Layer 10 of a small transformer language model trained on English Wikipedia (13 layers, counted from 0, width 128).
A neuron's activation on a vector x is GELU(weights . x), where the dot is the dot product.

Input weights of the MLP neurons that the questions are about. A number n stands for (n - 500) times 0.00055.
n0: 487,451,629,708,779,548,469,449,748,272,448,518,381,409,445,564,236,400,471,512,754,680,643,347,541,620,290,603,834,455,455,538,309,876,274,581,500,487,726,379,475,568,461,277,500,504,531,555,439,405,583,551,831,456,533,353,388,552,794,579,272,301,434,483,341,610,424,504,773,388,654,551,656,230,458,441,458,835,385,396,474,473,590,761,456,367,329,459,624,274,726,406,448,673,579,465,535,781,290,420,560,181,442,588,583,634,384,540,522,302,282,368,427,546,745,500,518,226,363,491,419,478,545,575,299,448,517,474
n30: 652,344,307,451,455,621,688,625,433,514,435,518,491,815,392,483,895,571,662,704,649,483,569,710,491,440,462,331,371,207,509,542,442,627,702,449,681,641,449,513,445,400,853,535,652,682,195,613,323,332,468,601,570,452,358,595,429,375,327,118,337,508,399,512,649,482,380,597,422,384,523,483,381,614,500,468,570,443,532,333,522,240,665,601,343,469,457,552,680,536,371,256,64,346,793,582,483,705,416,425,667,526,549,347,596,396,531,442,669,275,678,566,409,290,288,564,659,428,453,662,455,526,557,727,268,537,604,618
n103: 670,594,449,924,518,161,575,641,247,441,782,531,450,595,450,616,455,368,471,488,400,284,483,514,532,496,479,742,570,406,162,462,371,513,325,504,463,230,517,496,674,532,374,504,550,435,308,486,604,530,717,318,666,270,488,327,805,591,406,616,363,449,698,625,434,447,518,380,521,349,600,719,625,442,650,541,325,601,297,578,386,482,733,345,500,611,461,549,677,554,504,764,370,535,442,833,526,729,714,508,500,366,500,425,395,701,616,308,146,698,325,554,541,601,359,505,478,299,534,440,712,430,736,355,365,364,470,296
n124: 349,612,646,488,403,750,420,707,344,456,567,599,368,500,717,344,534,630,500,563,622,449,380,331,354,434,367,371,420,457,500,488,688,458,540,709,601,245,381,710,419,539,425,811,435,605,509,456,529,646,518,662,583,466,258,475,560,538,390,616,465,435,551,248,598,580,655,414,643,554,469,456,436,760,516,715,847,424,527,708,433,478,517,687,172,253,294,527,453,461,701,393,655,670,528,521,496,525,487,383,483,483,452,335,475,262,530,363,444,645,944,444,311,288,408,571,586,533,438,372,565,483,699,323,626,161,483,259
n127: 698,504,607,430,445,485,534,490,740,473,515,311,367,566,640,709,726,418,686,405,500,526,641,431,204,467,558,727,623,525,612,678,628,182,453,621,394,447,511,439,765,572,355,511,631,433,511,398,299,678,559,540,692,606,371,248,684,519,332,353,547,776,462,475,424,681,462,576,486,400,652,446,435,447,686,664,372,413,647,537,478,655,469,360,436,352,460,399,693,411,299,465,507,344,486,389,478,617,599,328,515,319,472,376,440,428,641,489,577,411,593,628,386,449,597,436,271,441,441,666,612,380,577,489,613,339,567,442
n164: 266,290,664,516,535,675,432,666,457,522,458,513,351,344,500,824,543,381,544,504,600,517,214,634,482,414,597,272,451,799,573,524,452,348,67,725,513,194,418,586,512,458,799,391,642,496,692,692,425,351,602,443,686,466,559,371,311,383,369,438,456,427,534,456,631,534,359,513,742,401,552,427,479,492,200,762,631,242,744,608,420,682,392,640,618,351,401,574,475,604,552,500,571,487,576,558,666,605,449,644,525,550,540,252,311,436,402,543,474,532,412,528,610,513,757,602,333,340,582,603,396,584,582,336,484,734,262,463
n193: 593,809,527,444,487,724,487,607,421,770,551,648,331,601,712,413,296,527,468,684,460,470,466,631,420,579,431,443,234,560,535,595,371,668,747,674,549,384,363,444,442,300,551,394,601,398,422,651,677,437,473,459,661,599,266,83,578,678,512,698,509,533,530,646,857,723,443,474,444,282,637,602,431,616,362,305,488,706,519,567,666,346,282,522,474,543,421,591,294,223,569,522,733,504,702,660,534,491,313,264,517,613,395,304,470,316,322,374,522,450,644,174,446,567,474,450,530,454,433,270,491,428,370,573,273,655,390,587
n210: 595,306,732,443,595,425,473,452,339,232,572,648,460,700,496,522,616,666,482,689,323,664,496,695,145,507,609,473,399,340,539,515,500,442,292,370,195,488,518,562,551,636,252,473,336,352,392,255,541,462,408,255,514,393,380,684,290,368,622,488,421,732,576,460,538,443,446,631,346,560,705,555,323,377,438,638,406,534,445,346,576,571,465,688,622,408,545,560,542,524,685,391,655,846,507,564,613,599,635,493,459,474,572,641,561,558,539,461,539,553,455,579,452,496,524,524,686,578,478,414,332,651,496,683,247,561,481,640
n230: 424,550,500,741,529,484,451,525,296,462,608,575,471,517,450,468,430,478,350,530,496,419,707,367,636,551,450,665,663,387,566,433,335,610,513,295,281,459,402,566,691,593,624,331,475,605,319,412,572,620,270,453,649,194,477,468,558,536,692,274,727,359,537,746,292,431,380,463,515,659,701,384,635,529,708,462,619,638,577,480,564,400,860,582,492,561,457,635,671,667,450,479,400,463,561,333,548,496,632,519,472,464,515,735,605,372,328,471,264,243,424,397,470,534,847,440,323,354,338,663,363,548,414,848,352,370,364,261
n248: 436,393,568,665,353,679,504,424,616,425,528,414,370,483,669,449,475,270,358,511,379,282,448,545,192,453,589,471,589,831,512,594,504,549,449,195,525,435,336,656,597,474,830,436,793,548,333,333,436,365,750,419,454,464,448,512,488,640,539,508,571,613,375,370,694,645,529,631,500,587,612,407,602,476,615,387,492,549,358,639,484,297,414,553,596,593,645,664,553,657,416,406,404,476,664,492,321,544,38,581,488,460,333,423,407,623,594,684,673,375,292,492,567,572,592,479,263,245,465,508,715,708,679,597,590,448,384,519
n249: 336,576,279,561,539,358,504,533,356,457,313,656,659,360,433,580,475,552,653,427,743,508,322,618,565,359,453,517,587,573,542,612,594,649,504,360,543,259,588,538,552,391,455,500,255,541,709,684,333,370,426,437,461,301,679,504,588,643,260,735,760,500,554,633,512,359,399,521,554,585,764,603,442,637,739,444,582,446,351,447,676,343,449,587,467,446,275,618,380,598,461,718,659,587,360,443,459,331,400,610,143,573,298,401,578,492,416,265,862,372,422,558,440,698,462,435,433,793,520,758,352,267,561,644,558,434,373,297
n261: 351,670,355,741,639,532,614,453,529,593,464,691,614,328,543,631,496,456,469,546,500,504,516,467,577,425,562,508,530,530,533,590,404,590,764,492,483,590,189,231,668,511,640,747,196,581,545,449,508,424,650,344,523,353,489,512,334,512,626,346,597,669,520,307,635,520,525,484,668,444,588,329,257,721,485,681,558,573,459,480,516,316,517,647,447,566,496,575,386,513,678,248,428,492,585,300,420,687,455,488,720,145,435,439,703,477,545,744,753,356,96,389,551,564,450,624,166,508,500,440,608,298,338,284,500,561,407,555
n311: 348,416,396,531,212,557,517,408,818,538,594,470,680,513,457,412,475,425,547,616,457,574,703,720,306,500,441,753,295,589,652,480,586,853,509,428,423,350,508,504,285,451,745,553,348,377,504,397,692,541,504,222,504,429,343,435,247,488,312,822,513,711,322,230,542,355,580,584,442,532,654,710,467,446,653,800,449,479,515,654,586,589,226,429,451,458,331,710,517,377,315,630,431,417,656,516,488,310,370,413,662,476,457,277,327,461,584,445,466,416,648,539,629,552,790,370,538,616,500,439,657,434,630,616,388,686,553,356
n323: 540,438,402,350,374,548,305,482,454,416,400,599,269,537,504,531,352,324,619,424,592,431,584,608,343,717,539,587,509,689,326,766,703,512,593,704,462,321,453,463,629,607,512,568,715,725,471,370,604,504,351,438,458,638,601,381,211,400,394,491,274,699,508,581,374,346,586,730,702,476,412,481,234,317,631,508,687,403,474,599,850,508,657,496,468,455,571,608,671,675,546,595,444,459,615,401,444,536,640,458,341,738,626,468,460,577,484,697,463,352,380,378,285,437,462,594,566,528,350,456,239,725,444,722,168,310,492,426
n334: 724,685,623,709,571,329,343,608,417,475,603,558,446,434,623,543,520,544,588,477,375,621,445,587,597,421,388,820,283,545,500,512,504,617,643,465,350,496,375,676,515,537,389,364,446,460,345,241,325,369,475,400,508,492,407,575,529,393,422,729,683,582,456,553,496,460,484,255,549,674,425,600,541,691,523,425,359,698,511,524,624,686,352,532,684,577,461,775,254,570,400,668,651,573,519,453,302,395,300,588,623,346,348,399,331,535,549,328,635,591,564,511,870,319,309,636,688,285,555,642,735,396,496,444,380,207,345,208
n336: 678,475,500,712,432,770,352,401,328,360,581,471,377,614,379,663,388,548,756,584,441,271,588,542,436,524,457,346,405,477,525,326,554,521,474,433,708,286,334,330,591,466,581,537,638,476,521,581,371,544,367,893,477,488,644,444,258,257,579,543,559,516,590,488,558,721,400,533,719,324,644,610,409,644,484,682,280,713,456,464,325,214,421,603,516,253,273,474,274,677,247,562,637,504,535,741,339,537,533,601,367,436,380,496,696,422,645,621,588,518,508,515,287,474,508,642,637,695,560,420,521,443,587,496,550,382,613,188
n344: 561,633,637,447,669,524,533,395,462,622,677,512,327,475,139,476,521,725,581,542,324,590,644,608,645,492,418,454,564,322,687,406,619,696,487,346,555,553,224,372,633,619,444,225,283,419,661,521,452,616,462,551,286,508,334,424,537,661,331,603,567,531,822,681,704,480,376,587,584,580,496,512,537,176,689,154,442,345,478,540,415,575,529,455,391,603,508,665,353,350,442,409,355,590,635,292,468,533,446,651,612,564,427,557,537,624,323,198,550,461,617,756,368,564,475,483,352,472,417,576,529,524,534,492,344,730,697,264
n382: 613,509,319,469,635,612,542,459,392,461,454,431,404,526,596,463,406,660,352,740,496,719,401,238,504,397,616,466,709,618,715,390,377,542,778,476,897,415,321,833,642,585,587,546,478,471,279,352,591,546,668,435,547,546,516,347,431,753,708,478,439,407,593,460,525,534,551,338,381,496,344,504,304,326,564,548,417,306,443,298,629,651,311,690,735,373,631,562,521,491,548,500,400,492,734,322,591,496,351,528,541,496,456,534,462,324,973,632,303,261,663,575,702,381,543,416,261,627,197,500,621,458,543,454,312,325,517,370
n401: 434,604,809,605,231,504,421,619,544,468,562,336,321,468,369,534,257,500,470,551,273,508,396,452,373,443,324,304,570,478,360,356,511,642,327,652,561,445,382,424,421,439,647,527,548,605,631,407,682,288,389,760,334,488,511,616,504,446,561,356,115,613,311,377,402,559,576,397,714,573,472,792,500,571,645,630,589,508,450,666,496,709,500,504,582,567,515,420,645,283,616,436,558,563,474,573,593,469,417,493,565,577,530,285,688,298,381,580,396,555,512,754,484,623,520,438,440,332,374,707,729,589,674,547,394,789,477,292
n421: 604,385,240,508,474,322,559,627,608,487,550,277,435,323,420,533,632,709,627,429,742,311,434,268,452,574,744,406,566,449,517,532,290,605,671,386,383,576,711,445,488,373,430,567,526,413,428,356,608,669,381,709,516,353,651,636,385,595,520,399,457,492,786,266,285,601,287,797,366,611,626,227,636,458,496,335,670,592,367,570,604,319,320,285,638,686,463,639,778,362,412,393,670,449,710,500,264,416,504,727,628,508,642,596,295,504,538,696,530,630,458,350,290,763,625,434,283,447,618,410,543,508,508,584,426,410,517,366
n423: 621,530,266,488,456,807,593,538,708,230,363,607,150,474,340,455,564,481,871,579,435,567,566,354,403,459,464,521,731,712,392,500,603,272,500,533,487,352,435,667,423,488,629,739,517,579,705,675,587,301,385,379,286,695,461,405,165,533,504,513,648,386,749,257,652,517,453,628,635,525,483,476,500,665,416,347,587,470,664,670,479,530,161,563,374,606,439,527,344,439,580,337,537,500,405,483,409,399,628,797,587,364,540,580,513,408,649,603,213,617,642,563,377,557,517,261,440,561,582,615,250,346,621,706,386,451,488,358
n436: 447,454,361,442,590,721,463,633,623,479,700,411,655,572,488,669,635,789,579,457,141,430,512,419,396,306,662,534,609,805,792,440,371,417,513,375,350,517,588,332,488,341,651,389,581,114,571,474,320,414,461,484,691,650,442,533,757,418,676,452,547,500,641,500,637,475,462,513,477,744,641,377,584,433,598,612,383,355,549,463,648,538,542,367,158,567,189,638,475,334,524,492,713,471,547,537,463,347,588,622,358,451,672,426,421,405,349,357,525,353,381,574,301,677,427,465,702,528,415,306,449,521,351,670,515,376,738,688
n480: 624,619,414,564,657,530,474,419,482,411,150,584,406,576,628,349,588,261,598,569,433,405,627,244,401,576,281,337,870,560,465,417,467,591,591,248,397,513,115,474,583,294,304,629,659,500,557,415,440,538,532,239,573,378,388,696,500,444,337,304,433,262,600,598,457,478,412,850,618,403,272,467,54,705,598,684,443,470,574,593,397,553,504,500,298,639,546,392,660,695,726,724,397,474,586,674,389,487,504,603,657,542,614,517,573,574,596,522,297,486,590,476,586,346,558,586,596,324,542,656,721,406,320,491,351,560,791,525
n499: 328,387,323,368,500,776,242,361,377,491,623,627,260,386,631,642,288,584,597,882,582,797,744,523,379,548,513,459,640,579,577,838,404,94,705,461,514,513,663,347,453,472,574,460,405,544,653,353,482,509,346,219,408,442,287,347,780,285,376,589,482,461,647,613,611,549,464,554,638,413,491,368,343,451,517,353,550,642,384,522,601,195,523,580,350,661,288,738,700,272,572,586,399,558,605,709,653,465,298,314,374,387,400,434,473,542,563,315,581,448,825,429,768,468,564,374,549,608,470,673,427,544,656,637,574,633,561,444
n500: 554,575,838,421,512,492,488,562,361,632,492,298,407,317,507,590,331,412,338,663,320,636,496,314,407,538,215,666,390,579,111,504,537,562,707,541,432,441,643,413,328,489,427,743,524,800,418,584,458,481,370,671,569,648,572,584,603,592,414,369,520,567,376,474,605,508,520,355,456,306,468,441,488,375,772,375,537,512,367,409,650,440,437,282,423,809,557,747,671,452,448,484,397,379,544,336,477,663,700,629,553,439,496,388,601,652,327,555,599,492,646,398,354,512,424,659,512,466,670,576,393,439,493,670,464,678,431,301

Each question shows a token from some text and the vector x that enters the MLP there. A number n stands for (n - 500) times 0.018.

"un": 603,549,473,510,303,512,482,328,459,569,501,430,543,524,539,416,534,388,392,381,507,614,511,596,659,518,387,416,559,401,525,493,576,498,450,441,661,603,593,511,368,649,479,495,524,546,456,548,585,514,511,520,463,613,516,471,405,381,430,571,345,376,547,633,512,470,410,473,428,480,512,520,539,558,485,453,459,672,699,473,467,553,478,431,599,437,512,330,397,459,527,464,468,455,529,525,514,514,476,389,454,465,602,513,558,562,545,461,563,454,486,456,446,463,469,593,504,504,565,552,633,521,302,388,560,542,548,599
The neuron with the highest activation: n30

" on": 503,510,458,457,496,356,546,373,485,504,535,457,554,530,550,382,352,492,401,375,491,446,498,545,520,521,482,518,583,442,509,473,673,567,499,373,510,638,722,568,537,578,554,498,609,565,521,638,450,529,598,490,536,414,621,477,481,616,490,478,443,471,523,399,473,471,535,505,457,566,492,523,431,487,533,491,408,574,454,600,423,487,473,577,463,463,654,422,527,527,438,504,444,478,425,440,480,522,430,411,594,569,591,545,597,582,597,455,453,569,602,342,429,552,408,574,345,463,466,448,434,513,456,501,550,311,411,682
Which neuron fires most, and how strongly? n248, at about 1

" ": 482,404,514,500,519,483,494,330,509,575,468,555,488,547,482,457,433,446,352,493,580,458,504,539,546,543,558,498,543,452,494,397,553,401,365,585,509,511,601,573,374,533,426,478,345,524,419,639,473,627,434,572,563,470,563,644,507,595,375,639,485,415,477,504,500,432,546,571,427,496,455,615,538,572,406,535,605,540,626,527,395,550,523,505,439,604,563,370,393,529,363,540,576,503,481,445,435,539,586,430,522,560,470,424,528,571,667,509,577,468,508,525,401,385,559,392,460,527,484,390,533,461,333,526,722,376,554,472
The two highest activations, in order: n124, n249

" of": 561,575,471,473,438,472,536,432,481,486,521,485,585,531,502,485,427,427,605,551,440,448,559,625,517,526,534,549,492,410,478,299,613,492,547,554,547,490,636,568,389,567,474,462,562,422,571,580,531,581,421,534,488,466,692,478,470,511,400,454,495,429,575,443,513,433,472,472,451,516,439,526,552,484,513,447,480,589,510,523,297,605,527,552,496,462,649,313,503,551,506,467,456,565,449,525,412,478,466,412,487,731,566,538,544,531,514,485,515,429,483,184,499,435,573,490,486,558,492,485,443,472,371,552,598,512,493,572
The neuron with the highest activation: n336

" that": 552,477,455,411,537,446,489,470,480,431,487,429,550,468,473,519,394,413,372,455,491,410,489,572,542,486,545,526,519,404,478,346,545,540,639,541,502,546,662,635,448,572,534,483,501,455,520,551,519,492,576,532,433,648,706,532,540,564,405,502,421,513,501,459,562,452,548,491,493,474,436,512,542,465,469,509,645,555,554,699,401,563,483,445,472,406,528,549,430,513,461,534,403,488,471,456,483,489,418,493,502,608,532,526,453,564,569,574,366,409,644,245,571,536,627,506,454,540,469,471,473,461,323,490,681,530,495,363
The three highest activations, in order: n382, n311, n500

" eff": 573,447,485,346,389,442,475,431,444,535,509,446,560,453,360,490,443,516,426,371,499,530,558,619,683,555,523,492,515,434,506,379,510,432,508,573,498,471,555,582,446,616,553,594,578,548,495,571,534,580,552,392,409,504,649,628,441,569,443,421,588,325,538,546,518,451,443,498,333,432,544,597,481,665,347,439,339,461,613,567,407,561,566,592,489,571,288,572,393,510,380,558,465,500,534,486,520,531,542,406,450,535,530,469,584,450,413,432,607,497,539,476,508,437,513,581,474,585,553,542,479,557,286,428,602,478,528,476
The neuron with the highest activation: n249

" so": 539,433,528,337,411,520,526,396,533,427,453,428,401,413,497,467,492,506,455,561,553,525,491,585,535,538,558,572,507,436,548,443,533,443,622,547,474,556,480,655,600,545,513,511,581,508,525,583,666,447,551,558,426,523,736,548,540,503,414,515,513,339,559,568,508,425,454,483,351,456,487,507,438,478,424,504,358,460,467,581,338,546,533,492,487,529,487,361,526,521,393,483,452,518,592,562,560,512,513,433,503,597,557,502,530,525,583,512,391,509,694,323,538,466,597,446,300,540,437,403,508,476,330,447,598,532,509,621
Which neuron fires most, and how strongly? n382, at about 2.3

" the": 498,545,419,397,494,435,540,519,458,479,478,489,528,482,488,503,465,430,457,488,505,437,486,564,526,505,511,595,474,275,505,276,471,497,523,469,450,600,596,531,445,589,537,464,511,454,570,620,527,467,383,462,484,505,656,521,531,525,397,466,546,475,416,382,504,501,537,478,491,543,511,520,494,541,498,542,493,588,472,570,359,571,479,570,476,476,498,548,515,493,466,403,548,511,471,513,539,510,433,421,525,658,637,558,535,516,486,552,555,424,588,124,467,450,502,554,483,573,501,501,581,568,461,594,642,453,501,632
The three highest activations, in order: n30, n421, n230

"ty": 512,479,522,377,417,415,374,541,502,588,468,377,513,524,431,489,397,512,459,402,514,462,420,584,616,535,527,470,437,425,518,244,557,465,502,587,538,451,673,477,602,512,529,506,432,442,547,464,421,466,457,663,429,538,672,558,466,488,450,415,561,312,505,460,421,488,527,454,467,414,489,619,490,500,491,513,492,599,469,551,383,490,493,437,564,556,693,456,508,608,519,528,542,457,561,577,478,333,495,357,524,452,619,505,529,511,553,527,467,463,466,405,584,465,564,638,393,628,542,559,506,705,496,547,514,522,484,637
The neuron with the highest activation: n401

"ri": 562,595,498,380,540,588,415,482,528,518,576,431,436,384,437,412,385,568,449,444,529,531,362,474,480,581,439,459,565,365,539,434,533,493,475,529,433,618,727,538,509,695,503,484,465,428,500,535,529,532,577,506,392,539,536,498,470,398,472,531,401,305,604,649,423,416,492,475,426,397,435,510,589,445,466,500,510,498,581,627,492,556,501,506,515,478,550,367,647,597,489,495,449,481,543,522,549,440,530,380,492,482,453,448,545,617,521,377,569,602,415,456,485,446,463,423,550,573,539,536,513,575,471,454,981,511,549,503
The neuron with the highest activation: n499

"re": 474,493,588,419,460,537,422,347,507,562,618,455,408,425,463,416,461,427,308,470,536,561,529,607,629,537,509,390,440,517,525,367,615,333,584,468,525,525,647,604,535,687,561,470,473,454,577,547,541,515,521,586,426,452,629,508,624,497,408,550,408,400,476,614,490,406,548,479,380,527,408,553,552,558,540,478,365,628,549,537,564,550,457,446,501,574,643,269,559,494,581,402,427,497,436,471,412,407,450,398,484,486,513,506,606,433,543,477,466,498,571,436,368,546,550,528,565,634,542,549,461,608,521,490,535,518,443,449
The neuron with the highest activation: n401

"al": 533,486,492,525,375,544,420,357,450,523,446,502,627,462,540,439,511,514,402,487,407,560,431,543,473,574,472,470,418,479,453,403,499,386,482,526,521,672,664,608,489,680,539,522,443,466,461,597,648,428,447,463,349,582,613,541,443,455,445,628,588,368,527,544,361,530,511,447,452,520,359,469,521,509,382,494,439,575,639,570,534,427,477,433,538,466,637,495,626,532,362,544,699,415,534,444,514,390,454,350,428,486,512,544,529,601,513,550,541,401,511,473,496,545,507,469,477,503,603,546,480,536,388,541,706,522,534,568
Which neuron fires most, and how strongly? n499, at about 0.025

"ent": 534,451,425,478,426,499,520,391,358,626,538,482,566,466,547,538,453,380,566,446,503,426,384,571,542,479,591,601,462,380,368,396,602,425,436,550,508,525,553,475,472,541,572,578,530,524,422,574,569,556,451,469,452,492,662,550,424,479,487,434,519,357,550,465,437,404,523,375,448,480,495,496,631,499,541,486,477,719,525,463,429,531,466,427,535,418,462,482,377,586,446,599,622,533,535,508,468,442,527,371,591,615,720,530,520,522,543,440,525,485,583,331,515,395,478,583,476,512,487,480,607,572,410,573,586,475,566,432
The neuron with the highest activation: n336

" a": 561,487,455,438,495,451,537,434,465,362,492,499,438,560,500,464,434,348,519,501,505,507,489,624,566,532,463,624,460,201,453,354,472,527,538,547,468,519,704,500,514,639,542,535,567,451,607,592,568,463,450,504,568,402,642,543,549,529,475,512,412,418,541,459,498,507,512,496,455,511,591,551,457,422,515,446,439,549,487,594,368,544,615,538,509,525,397,447,548,442,508,506,568,503,472,603,526,517,464,339,526,593,607,493,527,507,502,513,582,471,484,178,495,510,585,533,461,455,501,345,492,546,449,495,603,487,498,539
The three highest activations, in order: n0, n103, n193

"ick": 546,486,387,359,553,642,488,484,563,569,439,481,533,460,368,399,457,479,439,343,493,555,543,526,463,574,431,471,496,482,509,338,593,516,527,551,464,518,609,546,426,645,605,520,473,580,346,459,371,608,529,534,409,594,538,530,417,410,487,502,469,394,585,508,503,477,530,491,421,509,543,509,467,534,391,473,446,424,595,640,620,443,548,515,484,498,662,425,489,499,429,440,508,444,429,515,577,569,576,359,595,519,639,366,519,610,613,452,514,571,442,455,589,509,418,463,399,513,398,365,541,582,314,501,794,528,540,611
Which neuron fires most, and how strongly? n30, at about 0.24

"16": 473,467,471,397,482,444,460,337,512,526,485,499,530,495,567,394,483,336,365,426,474,505,538,480,571,577,508,481,545,596,458,476,562,407,400,470,452,670,618,468,589,573,544,537,423,626,512,587,559,562,480,448,563,488,572,492,516,559,409,524,469,465,430,468,572,513,539,416,382,550,656,556,520,582,453,556,368,516,638,599,491,482,585,441,516,450,539,472,505,563,328,535,421,474,366,529,536,512,434,401,624,667,369,536,537,503,557,471,383,419,452,485,431,465,413,615,332,473,466,517,580,631,584,518,746,416,489,563
The neuron with the highest activation: n248

" Th": 421,455,511,431,571,465,526,540,471,314,439,505,552,462,452,555,470,396,358,317,498,413,549,548,510,426,495,658,528,524,451,295,599,515,524,504,472,532,699,695,425,619,498,435,458,356,543,552,523,476,502,510,400,595,611,475,540,538,479,616,429,489,418,556,621,414,537,476,446,481,510,488,537,543,443,469,531,464,632,542,421,585,501,395,508,540,504,612,476,530,470,506,419,541,499,478,642,492,499,356,454,498,444,474,447,548,590,490,446,368,619,437,487,381,564,557,435,582,550,467,578,481,376,482,739,620,489,625
The neuron with the highest activation: n311

" t": 554,553,450,422,527,526,460,485,480,444,511,523,412,479,348,518,451,384,308,319,531,418,469,501,586,514,521,574,546,376,440,333,570,357,567,540,481,530,637,539,457,537,548,544,483,437,470,487,548,561,475,481,505,556,621,495,463,477,477,585,580,348,570,640,502,453,478,530,267,430,438,627,510,588,441,500,509,525,521,485,330,472,660,497,539,645,521,416,506,482,459,536,543,585,481,578,525,437,458,424,342,568,544,413,451,560,529,453,597,440,587,551,515,404,582,529,574,430,572,347,615,501,598,500,732,421,550,609
The neuron with the highest activation: n103

" L": 522,493,594,475,486,502,512,355,418,444,569,479,438,429,413,528,423,439,284,476,456,613,447,580,553,609,662,572,600,426,482,418,594,614,501,575,456,699,600,569,421,618,481,481,508,497,627,405,488,529,530,497,530,512,549,500,486,546,564,461,516,470,487,470,498,508,461,436,339,484,461,589,448,685,447,604,426,506,543,513,464,549,450,479,506,378,416,452,385,517,441,382,599,606,448,474,494,496,480,279,516,517,495,498,472,526,631,602,522,463,504,435,397,426,371,487,499,603,552,540,425,579,336,469,700,499,483,695
Which neuron fires most, and how strongly? n210, at about 1.4

".": 583,483,533,361,509,500,536,412,398,430,551,453,544,571,472,449,496,373,465,555,510,408,554,564,574,409,472,492,584,450,499,357,475,479,668,612,496,489,628,622,497,522,520,441,522,422,559,514,540,551,466,433,426,480,583,628,514,608,476,550,496,466,529,383,588,524,500,483,481,505,468,652,555,459,383,428,517,472,483,541,398,604,510,513,578,586,525,518,443,442,452,369,443,568,386,544,533,451,325,458,559,497,561,483,541,579,541,525,430,439,635,234,451,505,511,488,481,576,465,553,424,506,451,454,676,559,472,583
The three highest activations, in order: n382, n423, n193

" three": 507,464,531,385,500,495,494,372,526,455,516,454,593,493,529,453,423,490,542,406,497,525,573,513,582,541,436,585,437,263,404,373,553,490,479,537,471,535,583,544,605,546,502,494,412,517,571,472,491,503,491,519,442,530,659,574,476,494,391,463,434,386,460,439,474,394,547,411,474,609,524,505,570,510,405,591,415,583,622,540,449,596,547,423,555,478,533,474,573,546,410,533,534,528,454,666,592,427,440,420,481,709,606,535,487,458,494,502,550,397,538,307,515,408,510,556,353,493,471,419,600,677,492,523,651,521,423,537
Which neuron fires most, and how strongly? n401, at about 0.27

".\n\n": 477,511,493,377,462,472,596,406,446,487,574,486,498,520,518,421,522,409,551,489,487,461,528,536,536,451,506,501,580,479,534,328,476,467,669,594,501,500,662,604,465,536,523,486,551,409,546,493,522,558,442,441,395,464,552,622,545,641,372,532,449,361,508,367,573,456,550,458,503,501,406,625,553,537,345,462,481,442,476,533,434,605,490,557,544,534,506,578,495,452,481,352,441,576,361,469,587,444,358,522,574,498,591,526,531,516,504,618,415,470,732,307,450,453,478,516,491,518,517,543,447,514,500,493,675,486,503,605
The two highest activations, in order: n423, n124

"h": 512,454,423,366,522,497,547,424,352,492,537,447,542,499,459,429,508,551,412,511,447,616,456,475,536,528,563,442,561,376,442,403,604,505,465,457,499,537,545,451,390,630,670,404,470,531,467,521,421,484,477,593,413,516,670,457,430,422,371,520,616,446,594,515,413,461,566,412,556,464,484,520,481,454,511,407,301,572,565,529,440,488,503,423,442,596,652,458,534,484,495,565,579,501,499,661,458,550,512,445,459,548,549,583,544,731,594,455,572,476,543,436,509,437,429,470,461,601,586,424,380,609,319,504,617,593,569,634
Which neuron fires most, and how strongly? n344, at about 0.95

" had": 532,610,505,442,501,480,613,378,528,409,510,566,426,478,415,451,453,402,278,368,553,528,662,498,611,418,529,556,346,462,448,397,663,481,547,555,506,489,733,585,427,522,529,454,581,442,542,568,522,509,375,531,486,416,612,509,552,547,421,530,589,396,610,366,494,397,535,473,401,547,460,503,534,469,464,558,452,542,568,679,435,562,541,494,558,501,545,355,443,444,470,525,475,491,418,466,523,459,413,556,517,562,642,511,556,518,571,575,533,491,468,298,476,581,530,459,484,406,487,478,423,485,485,586,529,445,478,631
The neuron with the highest activation: n423

"em": 521,465,540,431,511,458,469,363,449,515,530,506,487,484,482,474,403,346,215,573,525,531,416,669,533,483,489,473,423,536,459,321,558,496,403,641,561,574,620,560,447,691,529,448,535,381,564,620,541,643,541,487,378,463,617,456,372,324,490,537,549,305,526,433,521,427,367,464,429,483,493,613,482,472,382,492,542,534,624,551,453,605,565,540,526,547,548,356,536,500,490,472,472,538,466,507,475,510,367,456,514,570,564,579,529,562,581,450,581,602,512,599,461,450,468,499,502,509,587,525,453,543,523,443,609,510,521,502
The neuron with the highest activation: n164

"se": 501,541,434,387,440,565,407,233,424,505,487,483,505,430,491,444,440,353,508,462,499,541,479,419,497,426,504,544,531,409,476,420,516,527,530,602,568,558,622,474,522,491,427,483,376,447,442,555,643,485,570,489,376,469,724,523,507,559,416,592,515,399,579,619,575,433,554,455,378,504,451,400,506,634,304,644,384,452,647,564,493,596,508,452,558,518,579,415,573,609,386,453,471,543,599,523,478,413,521,413,510,621,503,486,567,518,540,486,574,484,496,445,385,549,597,502,436,542,446,479,622,557,535,461,762,584,477,466
The two highest activations, in order: n382, n311

" to": 631,463,442,446,523,479,481,469,430,523,536,538,519,485,462,426,392,511,366,436,461,492,550,628,563,537,502,526,495,403,516,325,616,428,550,514,406,503,597,579,489,543,557,513,521,399,513,597,584,500,507,645,613,444,725,634,522,486,441,482,554,472,650,400,498,572,542,474,453,574,439,587,428,454,573,453,491,536,518,512,369,534,507,486,428,393,443,356,553,487,468,434,497,521,403,522,535,477,567,390,575,620,546,573,529,484,519,501,453,551,538,228,523,463,565,491,343,522,490,475,455,476,459,541,615,407,461,515
The neuron with the highest activation: n230

" (": 491,494,474,268,533,424,447,312,498,578,490,432,440,618,543,470,456,400,401,580,488,509,507,529,444,607,486,479,539,436,470,351,444,423,481,554,514,585,645,542,558,480,524,368,408,473,523,496,522,590,489,530,548,480,483,573,517,550,405,504,524,310,619,611,550,433,403,565,477,527,426,532,518,521,433,671,516,556,516,512,241,524,426,519,513,523,612,546,369,445,470,499,572,498,346,644,473,525,465,475,590,515,514,548,599,503,514,577,468,526,674,393,490,406,481,569,446,594,523,504,586,495,387,561,722,426,572,494
Which neuron fires most, and how strongly? n480, at about 1.9

" c": 690,516,393,396,525,438,476,453,502,443,550,571,369,480,339,484,459,391,303,467,516,537,414,527,567,501,568,489,496,330,514,342,598,417,570,572,502,586,697,533,457,613,530,496,458,422,523,583,439,621,482,432,506,477,579,471,546,559,490,506,582,443,505,564,541,471,597,421,454,497,442,689,486,528,383,425,434,506,708,514,485,517,456,370,488,529,570,514,232,439,539,598,567,582,546,542,451,506,455,426,410,533,563,458,516,503,484,606,547,503,524,481,410,488,552,517,602,484,539,481,586,545,349,487,487,393,471,654
Which neuron fires most, and how strongly? n193, at about 1.4